Layer 4 of a small transformer language model trained on English Wikipedia (10 layers, counted from 0, width 96).
A neuron adds its activation times its output weights to the MLP's output. To switch it off is to set its activation to zero at one token and run the rest of the model.
A neuron's activation on a vector x is ReLU(gate . x) times (in . x), where the dot is the dot product.

Input weights of the MLP neurons that the questions are about. A number n stands for (n - 500) times 0.00056.
n33 gate: 769 496 454 565 136 748 500 481 218 505 365 353 602 519 614 270 353 330 563 568 491 777 397 486 374 293 711 440 419 718 563 469 193 430 546 537 374 554 861 661 639 769 658 704 710 605 621 440 674 422 505 505 217 537 409 759 708 306 614 573 703 416 491 445 495 406 390 536 500 688 363 552 759 537 605 505 527 427 658 303 486 469 509 338 418 702 566 400 446 406 660 147 407 527 822 642
n46 gate: 636 561 741 691 404 294 636 436 621 751 677 310 742 686 596 471 487 206 482 454 508 400 549 361 578 294 361 500 307 398 471 307 366 190 504 420 372 624 492 614 532 759 367 300 550 358 488 708 458 475 209 663 653 648 654 440 488 470 321 691 513 693 504 538 248 448 538 475 291 525 425 339 648 606 534 429 576 738 645 517 304 410 516 436 404 646 638 413 384 728 697 275 458 512 508 437
n68 gate: 665 739 366 461 325 341 391 596 487 282 781 725 634 457 643 748 491 663 689 466 470 623 231 608 592 466 479 539 294 579 517 513 479 370 440 470 454 403 618 362 481 661 673 598 509 683 735 483 235 496 573 386 608 620 279 694 437 530 771 640 379 609 660 406 696 509 432 492 553 530 662 456 582 767 457 342 804 517 204 298 636 701 538 422 680 487 429 411 737 680 427 492 613 251 470 466
n207 gate: 530 283 899 606 545 475 419 255 295 740 216 252 611 798 591 775 535 619 537 331 545 411 500 394 696 333 315 505 691 160 490 539 295 596 525 415 549 530 461 535 565 480 490 904 835 739 186 454 560 490 520 505 414 515 594 613 273 727 271 366 299 388 730 540 393 490 694 500 510 425 207 401 672 752 600 430 585 605 322 243 619 965 437 505 455 454 397 648 643 454 740 681 535 416 706 430
n238 gate: 580 836 477 660 352 686 702 500 481 662 486 371 430 383 566 806 872 620 676 28 601 440 395 523 655 655 440 481 290 351 378 650 593 453 773 472 573 701 500 402 188 476 784 563 477 611 564 523 532 308 388 609 411 229 491 290 372 266 804 408 271 382 423 777 604 323 320 514 486 361 602 350 373 533 551 463 384 398 427 519 486 591 527 158 556 362 600 477 761 457 579 459 542 367 463 695
n33 in: 518 577 126 644 393 576 817 377 688 518 688 463 572 450 509 487 661 491 491 487 566 332 539 545 369 214 241 630 290 500 696 522 621 405 420 558 425 478 351 222 577 360 513 398 308 487 452 721 420 190 563 372 672 837 367 330 588 451 542 367 437 327 561 749 796 638 460 637 519 313 269 746 347 325 326 446 473 736 451 436 646 710 504 653 406 253 509 513 795 486 558 648 410 372 572 433
n46 in: 412 468 496 492 192 620 525 521 534 294 512 385 467 613 496 472 661 491 443 340 561 295 520 355 431 589 372 475 476 616 552 342 467 216 731 694 317 549 403 807 433 676 508 367 628 693 476 425 459 596 371 492 613 554 430 687 455 288 569 361 508 386 415 217 294 678 562 492 663 446 365 684 342 762 463 673 533 352 259 407 664 557 431 613 463 673 491 471 435 242 384 770 554 776 301 327
n68 in: 348 228 469 696 631 571 620 711 500 474 660 223 767 358 458 660 703 341 463 469 334 242 660 425 616 426 654 265 478 414 410 543 637 165 399 588 599 674 457 500 562 656 274 354 403 662 673 487 672 682 429 630 674 619 609 373 496 580 665 526 394 464 642 360 446 781 482 522 473 390 732 614 540 367 275 447 328 561 448 550 644 388 543 478 482 518 382 739 435 364 606 466 781 578 615 961
n207 in: 459 732 303 419 595 666 815 572 721 400 583 557 647 530 505 589 174 376 600 500 321 609 299 500 593 436 666 379 367 880 646 480 555 475 560 700 288 391 746 817 435 764 515 661 510 251 451 444 185 263 404 827 673 329 555 361 308 550 500 361 792 403 127 545 750 505 540 659 635 375 371 765 586 732 505 645 510 595 347 474 286 216 485 323 405 705 567 535 223 577 390 651 662 199 646 565
n238 in: 316 693 513 540 359 447 703 337 464 633 382 253 567 370 360 395 464 706 785 482 302 619 195 464 461 408 371 518 422 379 552 574 727 194 496 407 596 636 365 326 384 288 662 316 704 743 622 639 469 500 326 532 370 509 496 527 579 326 832 654 411 391 365 584 197 404 509 491 265 757 474 343 608 406 669 172 447 518 662 432 645 643 340 334 469 259 431 399 390 632 331 487 581 277 348 522

Output weights of the MLP neurons that the questions are about. A number n stands for (n - 500) times 0.00046.
n33: 625 486 763 405 383 450 444 642 653 524 608 427 413 631 570 867 659 607 753 578 736 323 664 622 582 328 438 528 497 762 605 458 873 689 677 578 205 332 754 411 266 199 678 483 600 351 538 890 443 444 358 765 603 612 570 403 376 922 265 549 909 668 582 969 382 612 473 390 530 530 271 397 351 282 144 697 432 547 584 380 597 372 498 505 502 387 522 538 171 636 601 738 526 583 290 306
n46: 304 434 356 622 823 514 475 768 676 725 461 709 213 678 479 512 252 637 531 547 233 695 526 377 425 412 945 617 630 417 627 740 566 748 347 515 604 473 540 373 410 712 452 287 519 128 548 480 378 523 514 496 225 197 348 494 477 495 470 516 439 795 646 430 647 377 247 639 704 801 477 325 696 651 465 279 547 657 293 88 374 552 238 490 85 442 607 630 619 815 607 273 610 603 658 646
n68: 671 846 339 407 647 557 264 626 457 589 561 481 500 385 483 372 576 762 226 442 689 478 917 437 186 435 233 708 675 463 674 578 20 778 491 561 193 412 791 467 554 744 330 402 518 575 648 405 429 488 257 668 548 298 647 682 555 381 327 455 657 610 573 546 221 310 739 647 600 389 440 365 310 816 638 355 433 239 799 383 649 279 351 211 471 367 377 708 622 304 274 283 488 403 302 265
n207: 423 298 493 441 523 782 349 372 637 812 138 486 735 470 272 722 249 301 155 336 560 404 393 438 459 805 496 311 631 550 389 838 582 848 383 244 545 609 691 486 493 669 975 395 391 543 553 569 422 592 92 473 210 577 705 327 719 880 486 460 680 490 901 662 228 515 319 418 784 418 202 426 448 330 739 470 455 574 502 620 743 812 123 217 305 297 353 381 430 364 470 426 671 385 629 894
n238: 784 465 745 678 449 399 919 495 643 460 485 422 379 942 354 765 388 689 656 549 183 601 606 561 874 650 433 406 536 430 579 346 863 463 299 421 375 182 457 138 523 464 196 527 55 654 880 389 595 652 365 569 568 565 943 317 702 690 539 574 712 565 479 667 388 339 389 448 395 312 548 531 425 452 600 455 531 466 379 423 591 468 787 318 550 233 688 509 335 852 446 499 571 626 566 663

Each question names a token from some text and the token that comes next. It shows the vector x that enters the MLP there. A number n stands for (n - 500) times 0.007.

Then comes g, the gradient of the next token's log-probability with respect to the MLP's output, scaled to length 1. A neuron's effect is roughly proportional to its activation times (output weights . g). A number n stands for (n - 500) times 0.00079.

"uel", then " III"
x: 575 396 421 330 709 571 511 472 533 309 581 466 576 650 504 871 454 361 512 476 531 438 559 531 445 515 487 426 575 517 544 418 458 289 137 411 547 511 446 427 621 552 535 542 442 689 444 296 430 370 427 162 396 508 476 424 383 427 430 591 346 486 586 589 624 513 585 346 556 573 580 578 789 519 760 551 353 488 675 594 475 522 360 400 544 517 559 402 660 626 366 400 739 467 517 513
g: 751 462 533 562 667 340 436 690 538 616 445 301 339 461 573 347 248 554 447 319 309 645 706 362 362 230 621 666 621 447 438 234 333 604 377 461 580 675 334 483 396 609 625 671 542 490 526 440 579 471 598 513 485 522 470 478 378 138 268 522 602 578 395 303 314 351 531 581 353 570 453 534 470 583 732 333 430 538 433 429 299 483 590 379 387 414 520 453 726 578 710 483 406 546 486 503
Switching off which neuron hurts the next token most? n68

" n", then "am"
x: 547 381 552 415 412 572 722 506 592 468 351 416 377 609 608 642 562 384 405 510 513 790 373 360 532 503 546 415 378 201 389 545 798 471 389 396 607 542 449 595 515 312 500 316 348 535 382 519 539 482 308 597 515 560 399 606 382 283 390 551 505 610 291 624 708 551 629 452 375 425 595 603 545 770 590 550 673 583 616 542 328 345 562 645 403 596 528 499 517 660 506 448 435 408 329 530
g: 382 456 632 324 461 160 462 396 668 459 427 195 289 602 367 405 189 188 550 492 584 454 514 641 546 579 450 579 366 746 384 408 688 510 558 424 439 298 486 435 490 628 504 519 453 504 593 290 657 436 582 634 423 558 553 381 250 426 484 424 401 629 457 520 542 600 502 251 491 435 184 473 755 593 572 668 494 565 341 186 558 546 667 449 636 573 445 531 433 535 488 604 570 445 436 476
Switching off which neuron hurts the next token most? n238

"\n", then "|---|---|---|---|---|"
x: 475 739 506 485 650 579 872 482 427 400 508 547 485 686 372 605 453 297 477 531 499 610 476 583 550 301 487 381 412 508 635 509 397 425 395 469 666 563 400 382 465 578 375 470 329 337 694 405 353 389 354 517 356 369 423 742 603 409 427 402 682 554 358 528 250 487 522 634 392 576 519 670 495 443 668 447 476 569 507 516 293 463 163 660 412 307 541 547 465 482 598 287 494 362 462 387
g: 451 499 337 555 405 390 427 427 498 448 714 623 547 593 770 535 834 345 480 509 449 664 483 538 345 570 380 384 500 677 709 395 413 327 366 535 656 710 405 492 582 791 672 521 651 551 560 467 611 500 487 663 687 615 308 473 431 681 390 517 427 531 324 631 695 618 364 563 808 506 643 580 493 511 564 363 403 441 693 646 621 722 615 532 509 454 541 406 179 381 361 449 562 349 624 448
Switching off which neuron hurts the next token most? n46

"2016", then "==="
x: 610 514 676 538 420 591 538 473 328 377 346 413 345 507 352 425 232 135 489 521 513 560 610 547 531 557 470 709 557 578 550 433 506 370 323 530 683 356 374 639 500 461 428 341 414 431 501 526 652 346 394 340 465 439 651 717 593 358 319 611 515 574 357 462 585 526 476 182 696 499 608 769 552 555 576 551 314 658 616 505 419 518 538 574 448 587 503 418 562 430 386 429 564 589 376 375
g: 388 793 682 586 568 762 586 557 644 524 585 613 453 335 620 406 423 568 644 446 451 316 419 219 598 411 516 696 318 433 399 621 385 518 374 639 352 552 525 283 455 542 538 383 383 397 405 381 293 570 694 681 697 392 478 546 496 304 473 670 444 591 458 681 615 393 539 462 302 295 673 456 615 534 704 594 180 335 411 601 381 749 378 332 479 551 675 514 471 505 497 504 398 536 459 368
Switching off which neuron hurts the next token most? n33

".", then " fed"
x: 482 521 333 297 550 660 510 520 673 620 745 531 384 663 331 458 434 504 323 582 585 457 671 388 485 287 315 422 364 602 632 401 725 385 432 262 587 675 479 511 568 712 499 592 398 604 480 627 526 444 287 376 605 451 426 627 523 478 240 624 504 519 469 444 548 437 560 392 484 475 527 618 507 371 615 383 384 595 634 440 477 694 230 548 618 406 532 552 353 489 696 408 280 465 548 626
g: 568 423 457 602 467 383 565 338 328 556 444 577 584 495 510 645 437 543 594 430 628 615 429 421 442 303 516 255 579 520 348 338 376 390 301 347 394 512 627 724 450 429 335 361 529 359 336 443 579 486 534 529 375 583 530 883 428 352 595 602 754 449 681 303 398 641 371 576 302 567 426 467 649 669 623 708 400 634 501 599 548 288 570 221 471 513 457 489 607 435 632 700 445 835 443 687
Switching off which neuron hurts the next token most? n46

" half", then " million"
x: 527 584 446 498 349 602 693 497 389 244 413 400 268 705 656 468 165 335 440 614 529 686 552 756 545 510 734 489 382 343 595 450 524 606 325 493 398 644 371 604 546 577 598 421 532 656 494 416 581 341 518 386 515 432 287 538 456 358 430 451 594 390 627 622 580 374 612 225 392 473 416 697 601 399 585 469 539 619 545 659 545 486 634 695 511 483 442 484 652 496 416 467 570 600 451 548
g: 635 737 544 383 403 641 556 371 658 679 392 588 680 526 678 274 517 664 869 387 443 699 608 719 458 373 755 652 477 673 515 433 647 353 564 394 559 671 390 700 559 309 450 676 390 414 424 619 504 638 450 631 610 641 447 549 393 308 586 486 563 562 517 549 594 609 643 496 620 610 507 634 420 561 529 699 383 548 430 349 444 516 453 530 588 490 458 394 188 300 670 463 280 351 580 536
Switching off which neuron hurts the next token most? n33

" December", then " 2012"
x: 452 451 651 654 544 469 814 517 433 381 400 355 403 534 324 590 349 550 514 570 443 545 652 517 604 623 581 581 290 418 441 285 692 558 354 533 526 509 500 605 409 417 401 388 349 484 642 617 533 478 523 472 325 318 446 317 483 483 489 613 464 332 367 572 680 385 449 236 367 332 725 558 577 520 658 375 371 765 530 640 286 687 538 328 357 508 631 400 506 581 424 495 612 438 420 601
g: 514 557 446 238 449 464 520 543 461 576 582 659 456 582 538 628 458 404 348 335 367 629 574 199 582 238 502 688 342 535 563 495 432 484 580 604 485 260 360 426 623 365 557 357 152 371 751 473 567 372 339 581 553 463 461 597 461 353 591 299 569 461 337 345 658 504 669 618 628 412 408 650 386 439 425 622 295 434 464 479 493 688 598 328 297 232 399 269 469 383 368 322 394 656 462 461
Switching off which neuron hurts the next token most? n238

"58", then "0"
x: 844 661 544 375 476 666 430 493 352 317 462 478 408 572 327 525 236 450 370 522 639 620 404 471 614 604 696 537 473 586 397 618 512 532 534 619 771 638 544 490 461 576 466 621 487 607 545 241 688 543 312 570 444 542 593 519 526 298 245 477 557 498 415 420 579 401 681 498 435 631 676 543 658 338 795 355 600 466 377 661 466 640 455 468 537 500 450 545 307 469 545 504 718 566 434 601
g: 441 699 319 367 280 614 590 80 501 639 492 387 625 375 652 370 553 362 454 614 431 512 430 345 509 794 338 330 461 708 402 390 443 330 482 395 399 492 491 482 547 560 517 327 499 259 667 509 532 394 649 604 626 597 530 510 556 622 389 441 520 360 700 491 444 390 603 507 541 412 418 343 630 444 626 518 475 626 458 656 149 452 694 508 486 208 659 475 462 740 515 428 718 553 505 556
Switching off which neuron hurts the next token most? n33

" December", then " 31"
x: 517 465 566 749 629 467 745 499 461 433 500 253 534 430 389 432 331 409 605 542 503 494 595 629 609 571 495 437 460 449 461 315 638 447 390 529 638 573 594 596 477 347 422 425 426 613 556 702 544 463 444 547 249 446 407 320 506 378 409 597 552 257 358 481 633 442 614 192 261 384 650 550 562 499 638 363 529 678 649 670 330 575 649 381 343 585 573 429 425 682 536 386 698 444 435 606
g: 788 555 536 505 573 721 381 577 527 632 361 397 511 907 458 588 560 653 498 426 450 730 449 242 530 352 401 584 310 246 490 328 423 482 597 536 680 697 425 590 521 375 497 481 781 316 684 568 460 571 387 370 483 522 476 346 586 643 445 575 550 613 702 699 503 327 659 485 448 400 462 400 590 621 315 494 705 401 582 637 634 609 717 701 479 474 511 645 586 636 409 394 406 362 499 483
Switching off which neuron hurts the next token most? n238